Layer 12 of a small transformer language model trained on English Wikipedia (16 layers, counted from 0, width 128).
A neuron's activation on a vector x is GELU(weights . x + bias), where the dot is the dot product.
The model reads these tokens: "Ber" "eng" "u" "er " "I " "and " "Al" "mod" "is" ", " "coun" "ts " "of " "Bar" "c" "el" "on" "a" ", " "that " "he " "would "

The vector x that enters this layer's MLP at each token. A number n stands for (n - 500) times 0.016.
0 "Ber": 502 571 546 594 547 492 365 524 655 519 507 545 534 483 498 563 510 507 514 501 503 520 621 304 617 485 543 695 534 395 438 542 577 332 619 492 500 460 727 594 442 482 484 541 447 595 537 483 512 501 651 589 500 482 546 443 455 431 570 391 475 472 409 605 583 561 511 606 489 376 503 603 645 572 541 493 412 480 571 522 426 475 524 421 477 480 437 613 593 480 388 523 535 427 428 442 545 487 439 596 572 344 475 541 616 446 353 518 503 499 535 496 474 417 578 519 430 485 513 592 507 38 480 532 420 451 450 491
1 "eng": 574 645 498 654 344 368 375 539 743 507 379 404 291 378 471 405 520 375 438 459 640 524 567 235 662 435 580 657 624 258 500 500 543 441 693 635 627 469 580 611 299 530 434 655 413 525 556 606 398 462 577 660 380 480 565 330 295 569 589 574 445 616 535 630 650 544 634 632 412 445 613 520 678 498 552 214 417 556 721 387 338 409 581 390 491 552 575 602 453 402 332 710 461 598 544 397 443 439 477 465 423 439 469 649 450 720 304 456 419 516 425 494 407 314 550 748 433 534 580 545 534 355 588 588 595 354 386 581
2 "u": 672 639 403 444 288 357 327 570 542 494 464 578 313 698 423 425 571 510 510 447 491 402 679 301 536 474 530 485 781 518 467 430 595 415 535 669 492 627 578 404 344 572 545 561 494 525 750 594 496 605 605 571 435 539 515 375 336 416 588 446 383 449 473 609 474 521 591 365 350 517 565 527 751 547 474 428 242 751 604 362 423 404 657 416 489 397 523 540 715 555 545 599 693 510 293 424 411 433 620 535 462 265 525 755 468 625 302 306 502 446 452 360 469 355 472 732 425 722 510 658 455 388 618 471 482 272 481 564
3 "er ": 585 566 442 579 302 374 250 526 566 522 448 568 529 497 390 507 586 581 516 287 538 371 600 439 564 566 643 521 651 357 548 588 485 252 532 600 640 612 602 510 534 529 559 477 597 479 574 569 468 478 512 416 602 432 502 445 204 429 759 726 408 545 413 545 625 461 442 568 457 531 462 412 528 513 493 479 300 652 568 525 438 377 538 504 514 460 638 551 435 503 473 585 684 579 305 354 390 641 507 571 420 463 508 536 447 596 433 500 465 447 415 496 444 463 431 558 519 551 517 706 247 160 679 607 628 420 484 540
4 "I ": 510 605 585 498 399 457 132 547 630 458 359 474 476 538 420 461 612 495 485 414 625 466 569 508 681 440 519 499 588 328 408 435 462 410 561 471 744 593 548 566 503 390 606 610 486 433 529 543 460 499 474 385 607 558 503 513 307 551 688 763 512 570 481 545 499 467 483 515 412 624 420 614 474 536 335 473 293 589 707 511 367 436 446 411 483 492 491 611 386 534 520 583 816 498 223 367 471 515 485 597 445 446 423 663 589 612 429 505 584 362 455 574 409 402 439 519 511 513 515 754 469 172 534 658 660 489 428 484
5 "and ": 497 621 532 565 483 278 439 508 528 567 532 472 375 452 396 401 456 444 537 479 573 476 592 486 479 467 526 530 637 421 570 449 475 414 620 524 458 586 546 340 517 504 622 527 506 452 520 507 460 543 649 459 505 563 592 518 488 543 594 738 435 440 441 545 560 488 437 570 447 519 575 352 631 541 516 336 459 583 567 540 532 495 381 542 588 480 507 597 519 434 495 481 491 442 449 457 431 626 614 550 604 576 418 638 633 568 383 411 407 379 405 453 416 493 481 448 490 492 528 806 384 78 502 622 729 438 543 389
6 "Al": 551 588 516 246 407 303 345 536 606 705 520 552 417 516 372 395 484 489 415 535 540 656 463 491 723 558 573 481 446 394 534 299 554 458 601 600 646 684 601 582 420 532 472 558 332 520 536 320 423 469 718 541 499 702 386 500 496 720 534 679 522 456 451 493 606 609 287 453 430 403 557 523 730 371 474 438 321 531 685 571 349 484 554 359 490 321 640 566 565 551 414 638 720 577 355 315 484 627 475 461 638 502 448 509 603 324 260 373 406 519 355 635 550 478 326 666 415 686 508 571 500 319 576 646 481 364 514 442
7 "mod": 429 483 500 448 429 278 412 624 497 604 398 387 295 499 473 571 411 444 468 248 511 552 368 354 631 528 603 801 653 504 556 551 480 440 521 583 684 539 551 462 510 264 556 689 460 570 638 614 498 278 480 578 532 413 538 470 370 747 720 596 362 578 451 484 637 628 479 607 246 420 855 491 599 507 737 306 580 506 495 480 478 467 392 516 513 528 621 570 425 482 340 619 344 523 686 386 324 478 426 518 536 520 459 693 539 500 219 512 448 321 407 335 391 301 570 696 487 505 619 429 456 419 676 631 566 558 407 539
8 "is": 635 629 608 591 339 371 514 554 445 541 301 445 301 578 535 442 577 597 713 473 560 410 500 368 731 453 502 437 794 457 713 473 545 480 752 632 374 593 622 283 328 693 639 574 536 480 408 619 433 303 488 412 549 467 410 307 329 576 611 744 391 464 529 651 616 484 563 443 362 474 423 486 795 447 535 494 495 558 504 331 532 363 491 466 505 410 440 554 588 595 419 661 650 486 298 488 271 483 545 607 321 327 637 604 601 353 251 388 395 458 508 406 543 428 483 700 427 534 486 673 427 452 609 477 522 389 500 397
9 ", ": 660 666 526 535 445 371 464 590 602 649 447 504 408 496 545 447 643 427 632 435 568 465 527 596 618 503 522 646 628 470 519 419 508 399 612 547 478 613 494 397 608 469 577 521 486 465 533 618 518 480 652 476 468 370 606 527 381 474 460 705 437 512 467 520 468 429 333 459 451 446 516 544 569 486 506 369 443 626 589 514 372 579 377 522 599 547 664 589 467 639 418 500 697 473 359 406 447 608 452 519 434 460 487 470 505 559 321 388 474 325 327 535 519 458 467 362 472 548 463 786 265 132 492 623 708 398 499 480
10 "coun": 515 521 507 421 578 461 448 310 640 498 318 329 361 458 530 644 461 397 341 548 464 508 496 529 630 486 615 706 579 501 508 351 499 479 794 593 469 482 574 712 594 567 453 641 418 465 634 493 517 412 683 533 573 613 561 561 391 570 441 518 546 498 333 610 642 525 422 553 390 633 599 523 687 356 400 456 316 721 685 433 455 384 479 503 377 492 551 595 466 549 335 555 633 573 458 191 341 431 468 529 608 290 510 732 662 448 510 366 392 387 300 483 410 348 438 669 562 612 371 767 523 313 618 635 497 294 496 444
11 "ts ": 616 581 571 438 456 543 597 637 628 434 238 342 309 499 445 354 596 451 529 354 552 475 474 336 381 590 583 586 678 539 345 554 465 465 580 601 542 444 637 554 488 412 488 574 492 528 731 453 345 415 611 562 542 441 594 461 315 530 643 806 305 612 337 574 511 635 456 518 410 527 627 559 344 534 658 524 345 693 563 539 375 432 432 434 535 360 649 407 420 607 429 627 573 519 571 345 441 562 405 537 537 479 614 601 431 352 550 471 517 465 291 520 470 388 522 343 486 536 588 726 445 261 681 616 621 435 570 383
12 "of ": 537 642 565 599 420 466 578 489 587 484 494 480 417 418 366 497 519 471 418 583 602 514 457 480 397 499 499 508 627 382 428 537 602 487 582 657 518 511 606 536 409 537 470 488 455 440 603 428 432 394 485 505 521 523 476 434 428 495 452 563 423 537 407 463 580 576 471 593 520 431 562 497 597 417 434 504 498 602 530 542 416 547 445 505 551 398 426 531 585 503 385 630 539 496 486 426 406 504 494 424 590 585 581 610 450 542 516 478 509 559 442 597 459 450 467 451 428 689 627 795 339 45 714 598 602 412 569 496
13 "Bar": 494 681 510 401 442 432 344 594 667 578 413 549 439 547 372 473 464 446 331 527 375 794 441 152 558 394 594 645 487 525 708 479 577 472 472 618 584 745 569 668 439 359 498 562 516 542 533 528 345 505 836 601 581 514 547 367 486 615 426 602 521 622 456 435 660 579 302 549 395 413 425 588 720 446 381 579 334 601 585 445 454 390 568 497 441 425 457 489 522 474 389 704 713 651 292 291 386 534 446 360 518 415 461 584 731 389 357 496 488 470 364 466 385 444 409 631 495 615 496 497 367 357 671 669 417 514 495 504
14 "c": 491 535 502 481 394 329 526 607 702 580 603 419 228 494 328 401 466 430 466 533 515 466 496 279 466 570 628 623 732 472 435 438 529 423 419 544 687 677 477 632 528 412 589 424 472 506 507 600 430 481 637 547 640 512 468 474 333 500 740 432 326 572 526 567 779 483 539 618 364 347 560 495 442 261 590 610 380 447 632 561 326 444 522 628 658 524 527 336 580 375 248 813 460 559 256 361 229 397 422 584 577 606 377 825 473 553 338 600 509 393 468 365 578 340 369 560 453 656 572 515 352 511 668 533 529 493 482 565
15 "el": 486 560 331 500 389 396 483 531 597 709 413 511 435 531 481 449 650 367 542 443 483 589 437 418 623 573 447 549 657 531 464 412 530 172 391 624 669 641 482 559 355 656 466 466 556 561 323 538 485 453 577 560 695 352 414 437 239 527 648 452 348 510 411 595 465 502 440 588 401 420 625 514 540 318 474 641 295 516 697 612 254 548 539 552 649 522 531 507 607 656 440 846 652 526 401 340 431 462 631 271 603 555 471 678 667 580 341 477 429 480 581 464 326 273 321 565 453 662 491 584 291 532 649 569 486 445 418 490
16 "on": 629 503 314 467 417 253 409 503 496 639 478 494 394 478 561 527 559 398 510 523 514 605 309 485 553 544 426 569 719 619 516 516 551 484 301 570 593 684 483 595 460 456 477 532 562 534 384 774 547 410 755 434 706 268 363 405 269 501 624 625 476 426 339 513 641 451 461 492 358 439 586 446 619 589 638 522 303 624 762 441 460 493 539 480 684 454 527 575 619 645 435 670 486 455 327 394 466 505 630 591 594 459 575 668 486 394 342 567 372 308 326 242 277 328 351 597 341 598 628 588 439 417 762 666 508 369 425 510
17 "a": 557 537 350 451 485 179 330 513 508 423 394 578 375 429 533 445 632 305 690 485 680 536 533 514 637 559 553 499 631 539 467 461 600 418 649 842 356 667 529 334 494 426 450 613 604 551 454 670 511 398 605 502 532 319 492 439 417 677 596 586 370 523 426 434 671 365 568 366 427 382 612 439 550 495 569 503 342 712 709 568 536 525 558 571 615 448 440 534 634 618 447 714 674 482 251 283 390 365 590 522 487 438 439 726 451 380 294 422 579 527 372 321 383 355 541 521 334 733 477 554 446 340 741 588 534 364 457 572
18 ", ": 568 644 456 526 424 413 539 566 596 642 467 517 388 379 552 464 598 309 578 553 621 576 504 557 568 560 502 635 613 510 517 459 509 400 490 559 473 674 529 383 540 449 445 544 526 515 519 583 530 497 538 453 459 364 519 447 407 579 491 645 363 490 418 444 587 425 318 458 525 479 547 567 589 448 502 480 446 721 671 523 400 482 385 565 606 505 586 621 497 530 419 569 646 520 381 275 488 570 412 478 470 436 471 612 529 454 386 463 594 423 363 510 511 475 483 378 472 509 527 733 192 107 608 671 711 451 491 527
19 "that ": 462 593 454 467 482 479 537 509 651 531 547 367 512 476 535 451 546 591 516 440 550 460 512 506 480 612 466 503 626 350 519 437 541 437 538 600 578 471 622 450 454 416 483 505 522 535 571 630 538 418 616 438 525 505 621 547 540 561 550 680 511 520 403 470 479 443 489 608 445 483 644 488 585 485 498 500 391 567 602 559 443 506 532 434 548 519 573 563 488 615 423 509 526 459 449 338 374 518 479 510 489 443 456 644 543 574 438 270 456 472 415 529 480 518 424 549 533 474 623 810 322 33 518 579 483 457 453 450
20 "he ": 506 680 495 495 490 309 393 513 612 550 422 465 572 474 463 379 546 512 407 501 480 527 468 617 617 596 417 489 632 376 460 433 546 440 588 664 656 494 584 644 563 525 648 457 609 444 454 692 533 581 658 387 589 510 581 396 501 650 603 582 401 541 482 433 484 540 335 543 373 525 404 484 682 462 523 527 402 552 555 594 326 491 483 321 562 564 587 527 428 596 382 498 627 501 278 330 456 568 515 560 371 405 401 536 635 615 291 399 456 424 463 522 454 502 507 466 543 475 544 797 520 136 549 657 463 548 379 458
21 "would ": 549 585 512 487 540 435 454 524 513 516 308 411 352 451 372 425 511 460 471 500 405 535 420 595 536 488 420 603 710 336 393 351 466 430 551 524 526 527 516 573 491 562 453 412 484 372 443 571 511 534 605 591 622 552 585 516 368 655 550 528 441 596 512 534 511 600 543 503 354 589 505 428 684 538 477 476 516 577 547 618 354 470 497 457 555 651 451 607 518 731 414 501 543 463 458 292 515 361 545 669 439 536 452 493 676 708 368 414 488 452 434 595 407 402 510 383 465 644 631 828 431 144 640 554 595 581 436 394

Each question shows the input weights of one neuron of the MLP. A number n stands for (n - 500) times 0.0013.

n107 (bias -0.144): 634 493 511 376 282 630 655 261 421 460 519 489 281 522 625 489 420 648 361 413 455 592 582 626 464 467 549 263 634 395 71 493 504 271 478 471 279 550 382 425 565 630 685 548 493 500 504 530 570 545 314 485 461 552 614 523 331 433 584 303 594 196 488 458 433 628 467 420 582 679 680 541 489 600 618 461 507 486 470 597 674 730 585 485 683 478 561 404 609 543 485 533 432 643 556 339 593 578 466 383 606 237 489 672 291 564 579 708 709 424 625 563 511 730 454 453 394 434 329 511 603 548 470 656 158 444 416 533
On which token does it fire most, and how strongly? 2 "u", at about 2.4

n191 (bias -0.116): 288 514 454 541 437 496 420 331 507 432 549 662 557 457 532 496 860 406 515 511 577 440 384 849 543 518 537 562 555 433 339 447 475 372 368 539 632 585 440 430 474 700 409 442 580 533 402 342 724 574 393 612 493 599 371 717 324 700 468 413 673 481 652 328 351 677 609 421 403 657 507 500 419 354 413 497 287 420 739 646 177 622 630 421 372 478 481 364 493 461 471 518 655 341 467 384 482 456 350 507 564 662 548 507 361 610 588 485 614 596 594 631 489 471 604 546 415 536 558 500 517 543 184 729 279 529 590 293
Its three highest activations, in order, are on tokens 15 "el", 4 "I ", 6 "Al"

n386 (bias -0.082): 600 355 687 344 476 582 350 402 467 557 599 677 672 470 665 539 552 449 334 653 310 535 507 295 443 510 693 371 589 533 428 406 394 764 446 611 590 417 623 552 482 579 620 469 537 548 264 507 585 431 648 493 404 555 561 562 640 685 171 647 624 532 596 623 387 594 175 683 412 497 331 531 457 647 592 510 582 326 493 281 594 545 378 507 445 432 330 578 542 411 330 574 524 559 351 461 469 329 445 420 577 546 563 533 412 600 454 434 648 403 463 655 571 396 430 597 584 459 565 483 516 574 442 596 452 572 297 624
Its three highest activations, in order, are on tokens 13 "Bar", 6 "Al", 20 "he "

n128 (bias -0.116): 405 473 741 534 639 537 524 503 512 382 286 426 356 512 512 638 453 497 485 435 556 633 595 436 440 389 469 497 558 804 509 416 363 548 338 587 522 562 425 633 672 582 628 414 442 638 289 376 606 441 662 572 397 564 633 361 664 622 362 488 623 452 395 600 506 466 647 283 523 390 374 485 541 476 439 451 473 283 571 402 428 646 640 512 586 613 465 339 546 415 506 560 454 543 320 428 518 415 472 531 440 473 602 544 401 552 379 587 635 554 458 282 455 596 463 572 653 509 561 598 584 494 439 576 435 537 385 416
It fires most on token 13 "Bar"

n352 (bias -0.091): 618 471 561 530 526 669 562 424 511 612 331 737 730 525 352 696 582 427 622 348 633 458 665 548 479 173 456 281 812 443 434 500 314 325 597 461 271 305 605 370 496 544 427 478 424 463 379 685 460 511 619 425 574 441 663 470 442 189 759 460 541 220 649 451 478 507 577 492 671 500 574 533 430 346 533 587 685 514 374 606 672 619 358 608 489 584 345 420 456 475 453 482 530 448 478 517 581 661 460 344 586 596 295 560 580 588 397 571 651 371 402 379 590 622 291 313 560 514 445 500 423 597 522 518 585 750 460 385
On which token does it fire most, and how strongly? 5 "and ", at about 2.2

n119 (bias -0.230): 518 411 565 496 557 689 503 421 436 566 540 341 455 565 628 288 589 733 560 486 479 464 601 601 285 473 511 371 500 456 426 439 598 575 555 695 584 544 475 624 468 409 626 322 677 283 237 595 778 465 634 425 399 707 649 412 494 374 493 430 398 430 591 450 601 560 510 687 423 353 602 342 493 521 476 377 312 420 426 546 514 418 556 610 507 340 305 540 617 476 264 373 592 539 744 628 409 378 823 528 748 612 489 487 413 634 564 486 595 626 510 409 300 726 525 370 425 476 587 462 487 424 559 392 369 430 503 404
It fires most on token 12 "of "

n21 (bias -0.186): 444 769 643 597 480 365 599 810 565 339 471 605 516 675 520 655 666 524 276 456 243 529 432 488 388 410 500 777 468 473 444 585 441 547 637 570 132 396 341 496 647 643 710 321 528 659 348 588 393 423 406 496 607 540 496 580 282 428 547 202 564 417 372 598 421 444 611 561 572 496 392 400 435 603 686 659 468 542 315 285 492 524 476 351 508 429 672 702 395 481 551 355 436 609 742 679 389 433 408 681 191 608 553 270 257 516 542 362 604 500 520 696 664 742 370 484 415 520 345 587 500 445 567 417 375 536 590 273
It fires most on token 8 "is"

n508 (bias -0.114): 431 517 587 420 597 583 541 456 507 388 557 493 507 322 541 482 525 620 410 727 479 432 534 497 547 473 258 384 438 369 510 483 565 527 635 574 420 313 652 612 412 747 411 500 654 610 489 462 555 273 297 609 460 607 531 695 605 617 331 479 667 565 482 736 428 601 524 408 641 242 587 462 460 658 445 464 381 497 649 438 685 619 480 344 462 397 496 233 813 513 524 699 462 336 538 568 424 658 400 455 547 550 476 517 251 687 649 451 479 410 381 297 588 534 532 281 419 340 445 452 471 456 562 486 569 548 585 372
It fires most on token 12 "of "

n144 (bias -0.092): 617 422 620 534 426 657 411 494 788 461 443 593 578 557 503 440 491 369 404 603 621 459 537 512 371 349 522 521 478 512 586 608 485 416 527 380 577 375 566 357 519 635 479 463 457 586 475 329 524 597 578 572 586 349 567 621 477 518 437 482 574 751 478 528 463 413 684 481 436 442 559 466 329 288 512 544 308 444 395 657 506 512 454 539 408 527 525 529 509 494 533 569 531 460 739 301 478 411 386 491 539 548 622 364 608 528 601 500 451 820 509 549 548 666 359 584 403 379 580 411 272 560 476 362 466 324 388 382
On which two tokens does it fire most, strongest first? 15 "el", 11 "ts "

n311 (bias -0.127): 610 404 650 385 565 511 463 444 540 563 728 667 511 581 552 268 377 616 595 630 428 465 583 398 518 607 383 459 424 217 621 526 234 485 149 544 640 555 736 443 496 451 583 440 455 432 667 306 190 733 552 168 518 455 597 352 674 357 360 579 606 614 547 604 433 660 538 365 346 549 580 530 417 508 549 679 653 432 527 575 684 561 571 693 424 526 422 395 793 228 511 622 393 385 401 475 519 429 428 374 456 456 672 427 708 432 558 289 557 456 534 579 422 721 619 382 396 541 504 353 518 593 534 470 412 353 422 530
On which token does it fire most, and how strongly? 13 "Bar", at about 1.4

n7 (bias -0.141): 757 535 673 518 658 585 595 500 634 693 277 593 469 528 363 493 500 620 493 493 450 669 482 624 330 458 500 482 372 417 397 725 412 483 514 301 482 393 350 280 565 323 376 290 468 778 635 601 556 543 497 577 544 432 402 730 464 568 389 507 392 358 448 434 670 406 461 610 297 393 579 368 384 578 291 483 401 449 421 649 670 489 468 668 482 313 515 533 558 473 440 427 457 403 486 467 418 340 521 608 549 486 565 353 486 679 586 663 446 611 599 735 500 653 554 462 619 598 358 557 179 626 372 599 622 457 293 462
It fires most on token 9 ", "

n133 (bias -0.113): 345 566 357 527 485 489 392 478 420 548 311 340 888 555 393 570 630 713 394 378 458 453 560 526 339 474 530 399 530 427 541 489 537 302 485 434 542 624 485 302 565 549 567 568 474 425 496 337 590 519 603 577 417 647 500 800 486 462 754 485 785 272 339 708 410 454 526 558 396 372 580 572 406 601 549 597 690 579 401 590 511 633 522 274 349 638 326 796 466 467 478 360 470 439 253 458 530 309 560 519 352 740 382 518 464 345 377 745 523 687 597 813 456 338 523 570 435 340 534 459 550 448 493 429 614 624 696 382
It fires most on token 4 "I "

n309 (bias -0.158): 561 653 447 424 599 425 514 685 380 378 728 497 562 500 608 456 600 414 485 468 474 515 451 546 511 426 497 537 558 663 696 635 606 576 528 475 404 480 317 389 559 497 434 442 529 693 524 765 406 427 483 535 514 445 224 421 666 535 424 313 384 569 446 550 431 287 572 518 489 463 465 630 514 356 483 569 446 494 424 468 486 447 517 469 520 566 509 545 448 481 511 667 561 599 491 484 578 566 465 596 418 545 497 683 371 601 508 597 407 652 517 529 520 319 491 424 433 483 489 537 538 338 296 368 497 624 474 333
It fires most on token 17 "a"

n372 (bias -0.129): 699 321 782 680 563 363 389 463 488 455 347 592 423 443 651 687 563 644 412 580 525 277 707 550 375 301 517 500 450 476 533 423 360 355 630 443 433 480 594 370 432 814 368 525 533 649 534 425 479 466 589 589 520 317 537 487 488 355 435 351 654 543 526 462 422 701 554 449 401 376 387 354 576 314 294 634 701 266 663 525 569 399 151 263 517 488 641 470 546 349 602 577 420 387 802 667 550 442 429 668 390 740 185 576 764 508 336 812 550 516 619 786 439 597 361 739 264 430 558 322 543 549 450 347 487 438 300 675
Its three highest activations, in order, are on tokens 0 "Ber", 1 "eng", 8 "is"

n18 (bias -0.171): 610 536 571 467 515 249 496 669 356 292 493 654 318 504 321 436 422 420 540 541 438 504 489 529 525 400 456 623 628 692 423 624 572 876 454 521 478 680 496 493 366 696 409 242 442 329 676 427 493 305 375 440 679 339 346 460 537 518 457 297 599 546 523 414 377 614 555 507 455 518 412 445 451 464 551 632 320 510 386 675 550 389 504 371 683 572 579 617 596 475 594 361 426 507 478 456 948 308 438 622 554 405 663 549 521 661 465 459 339 628 500 573 693 625 389 443 596 576 391 547 448 493 417 225 570 566 410 671
On which two tokens does it fire most, strongest first? 21 "would ", 2 "u"

n214 (bias -0.104): 504 504 547 444 545 533 909 602 328 463 321 519 562 265 365 668 334 312 687 395 466 600 825 619 399 485 400 596 585 305 277 316 585 641 380 634 362 338 416 755 458 563 478 119 460 318 397 504 445 444 576 610 514 422 562 803 452 593 576 448 537 671 531 496 493 628 563 504 560 348 466 653 457 437 275 535 540 489 451 415 504 575 548 540 552 603 538 393 545 582 460 387 646 436 327 538 737 345 571 462 467 600 492 329 429 668 353 557 504 695 570 493 569 391 560 732 470 485 382 541 521 402 633 515 522 649 606 515
On which two tokens does it fire most, strongest first? 21 "would ", 12 "of "

n455 (bias -0.139): 554 467 533 320 361 460 580 444 578 454 548 466 612 516 652 524 630 543 446 602 388 569 460 594 428 243 655 427 433 418 456 389 323 624 411 457 416 715 593 534 534 520 510 302 450 453 566 612 680 779 543 507 326 416 421 415 525 674 477 453 554 370 392 558 290 602 617 576 701 460 490 827 439 661 353 516 480 500 507 617 520 303 540 536 672 603 669 413 422 503 487 421 686 517 436 500 497 216 473 615 648 604 588 503 410 642 303 363 490 572 676 507 368 444 585 490 309 361 510 543 398 530 497 427 334 574 424 635
Its three highest activations, in order, are on tokens 2 "u", 21 "would ", 20 "he "

n416 (bias -0.077): 597 565 500 375 281 430 586 553 387 428 486 554 598 467 641 627 595 580 638 344 510 352 517 236 406 313 433 493 443 520 470 435 666 663 451 549 594 549 586 463 271 710 420 477 550 222 421 308 556 544 431 363 574 497 484 709 355 413 258 786 443 538 556 329 483 493 440 425 452 620 476 597 436 730 553 427 470 538 591 537 575 666 404 520 510 775 534 421 402 477 483 431 453 277 361 701 724 503 641 500 523 506 578 555 446 584 458 476 641 685 434 487 352 507 503 363 500 540 580 410 529 484 523 400 460 577 651 539
It fires most on token 4 "I "

n371 (bias -0.138): 245 625 364 715 513 572 315 584 299 558 552 470 550 281 646 452 68 412 696 466 316 320 424 479 405 741 657 588 462 574 653 599 588 496 479 861 509 377 539 582 569 513 133 496 550 551 313 487 437 448 379 444 357 530 421 748 429 331 488 344 474 606 720 600 639 671 246 852 500 356 555 470 435 508 529 524 618 536 517 500 405 775 378 546 513 542 299 666 633 365 642 471 487 582 817 683 572 551 572 513 250 381 276 500 516 364 390 435 649 772 399 750 546 508 539 579 711 420 369 551 307 496 563 336 419 267 467 546
It fires most on token 0 "Ber"

n460 (bias -0.102): 454 634 412 496 332 474 508 440 591 810 426 385 467 500 370 391 573 421 515 554 431 516 474 398 607 686 879 338 542 644 576 566 357 544 426 344 645 672 861 435 562 771 617 545 279 398 305 263 511 439 374 461 518 542 306 649 504 443 515 696 481 591 303 690 481 531 474 535 392 462 367 435 507 579 466 295 755 529 656 334 489 508 522 716 405 508 422 394 462 576 384 277 202 209 393 393 530 613 424 477 366 573 396 318 381 542 609 535 371 669 646 527 522 641 577 470 531 496 545 640 669 545 398 444 515 583 537 556
On which two tokens does it fire most, strongest first? 8 "is", 5 "and "

n354 (bias -0.117): 519 610 516 629 345 468 551 478 432 251 343 568 603 419 679 693 617 598 400 429 587 586 682 462 627 447 375 475 458 522 468 531 494 472 491 453 587 432 444 545 431 700 595 490 560 631 523 342 513 348 365 565 423 689 522 532 509 340 412 586 355 604 503 366 573 432 589 529 387 455 590 369 420 433 341 536 440 427 403 602 578 374 513 550 686 440 589 639 316 291 617 691 542 435 784 518 596 462 426 529 403 509 306 475 393 609 691 497 426 351 481 337 654 481 620 553 503 509 449 570 591 434 449 688 236 500 472 494
It fires most on token 1 "eng"

n145 (bias -0.197): 566 456 534 539 419 347 217 603 362 483 582 577 466 375 418 479 550 407 657 574 623 493 535 611 629 333 653 427 378 388 413 456 403 361 531 432 430 409 482 479 429 445 483 479 631 486 529 630 559 574 602 425 530 507 517 700 648 576 340 742 360 504 475 457 538 570 514 675 596 545 549 416 443 462 586 636 517 380 300 424 469 651 228 449 709 320 582 629 472 410 421 500 630 577 405 425 611 427 354 366 657 534 856 554 321 689 319 709 734 514 455 469 503 435 369 354 585 301 476 497 715 582 434 313 451 664 438 432
On which token does it fire most, and how strongly? 4 "I ", at about 2.4

n53 (bias -0.068): 448 482 524 426 417 555 494 623 424 521 441 217 422 628 548 250 677 322 635 534 571 431 388 479 580 416 482 557 415 536 619 429 433 455 604 414 546 594 406 309 556 646 418 606 563 485 387 733 437 574 536 640 368 527 425 423 565 488 473 409 488 621 538 391 612 552 536 534 804 467 613 558 582 448 391 367 563 418 497 543 648 614 437 509 433 651 487 296 402 471 371 455 411 500 411 600 692 412 521 478 658 500 630 526 369 583 474 568 622 473 515 479 419 557 364 607 577 557 582 436 642 320 552 458 485 674 539 354
It fires most on token 1 "eng"

n213 (bias -0.165): 606 393 784 489 562 511 420 442 461 636 534 691 443 443 600 594 381 261 878 703 478 440 478 391 535 686 317 514 350 546 493 429 569 599 557 329 357 380 597 478 690 685 391 471 316 307 275 467 565 511 411 425 346 321 550 526 605 551 536 634 478 363 500 485 391 452 405 463 757 311 390 449 563 278 402 455 489 657 485 668 656 430 399 575 507 775 444 316 537 475 475 407 555 592 378 438 511 431 431 537 450 363 552 728 337 592 598 493 504 472 554 511 486 382 522 557 685 370 373 587 597 693 475 547 761 547 274 454
Its three highest activations, in order, are on tokens 18 ", ", 9 ", ", 8 "is"

n288 (bias -0.155): 458 432 510 338 440 507 555 610 241 301 525 486 729 548 541 646 500 490 461 564 672 392 583 278 270 684 332 448 612 381 545 707 493 480 578 367 570 490 532 518 468 503 389 649 476 465 547 560 427 645 572 340 637 441 418 486 639 618 340 448 563 620 283 468 386 218 570 668 556 538 342 731 684 524 424 649 866 560 423 465 503 419 534 462 531 555 493 496 574 430 466 520 391 609 454 536 497 278 531 627 380 402 691 383 606 363 550 436 497 469 321 514 637 398 489 599 440 583 580 497 374 726 271 396 405 490 582 462
It fires most on token 8 "is"

n251 (bias -0.111): 590 480 687 469 538 737 473 551 390 470 444 483 422 500 561 458 787 421 656 618 417 418 229 627 614 571 631 401 614 594 483 490 408 416 540 584 376 690 606 389 588 432 661 335 561 424 504 500 623 469 540 518 510 507 663 316 417 431 325 346 393 493 468 644 585 476 428 454 572 521 476 507 454 212 541 621 510 326 445 696 366 538 439 493 576 657 762 646 455 543 568 621 326 483 486 535 452 510 545 399 318 497 542 414 559 379 444 538 673 316 639 400 767 402 514 150 469 334 469 661 578 544 349 367 552 490 500 463
On which two tokens does it fire most, strongest first? 9 ", ", 18 ", "

n264 (bias -0.139): 297 443 577 211 631 478 572 479 706 696 607 376 571 574 553 500 687 543 533 617 671 295 655 305 367 454 540 443 637 511 489 328 310 686 274 458 464 434 570 518 614 608 428 662 371 782 719 493 543 394 422 430 337 536 539 405 614 507 560 475 736 466 560 559 439 580 511 559 607 374 482 359 403 233 511 630 536 276 482 431 595 621 289 621 381 625 727 392 387 503 760 496 329 529 588 500 435 540 355 423 727 416 405 545 500 536 490 390 507 359 643 652 582 454 515 394 305 407 389 594 438 472 611 611 485 424 393 507
It fires most on token 19 "that "

n141 (bias -0.210): 534 564 589 315 569 629 436 793 474 474 316 550 493 485 331 351 721 708 492 693 562 559 485 443 441 463 531 364 366 522 595 422 470 452 306 578 443 644 551 342 566 580 508 371 579 515 469 715 572 496 103 660 592 317 338 635 447 473 265 135 373 448 563 379 599 685 633 711 431 336 255 397 474 504 417 576 526 500 435 588 734 542 632 594 469 371 406 291 427 496 696 474 596 249 546 586 611 435 668 442 732 669 535 676 547 473 478 488 309 452 651 595 425 388 465 601 640 383 432 599 453 496 344 583 615 458 286 519
It fires most on token 15 "el"

n122 (bias -0.154): 434 515 615 532 597 531 512 285 386 540 446 723 497 533 509 391 468 466 428 709 547 542 575 438 579 592 478 463 612 221 572 397 398 375 540 674 525 403 481 573 379 512 460 646 537 534 465 343 531 503 625 497 398 637 411 456 595 450 531 559 673 294 526 593 494 248 578 558 705 662 503 487 344 379 367 722 420 560 553 528 503 516 466 497 616 410 558 587 166 446 633 430 453 642 456 556 615 398 491 456 393 599 532 515 426 306 464 427 553 600 593 706 500 491 468 436 373 491 401 537 660 463 432 354 553 441 497 613
It fires most on token 6 "Al"

n402 (bias -0.092): 621 500 465 424 443 514 567 374 565 549 376 615 507 410 689 657 674 334 571 543 496 643 401 504 517 528 450 518 408 369 418 694 521 666 403 521 536 562 697 532 569 684 405 433 623 365 401 360 201 450 396 736 398 472 535 575 408 635 351 419 500 485 441 605 426 353 454 500 666 408 554 539 401 167 571 459 560 398 571 507 507 604 504 629 450 592 493 397 507 415 146 577 468 309 572 417 418 426 400 292 430 596 662 616 534 600 346 352 464 638 563 560 727 357 598 441 507 405 603 507 578 521 560 390 844 813 563 385
It fires most on token 15 "el"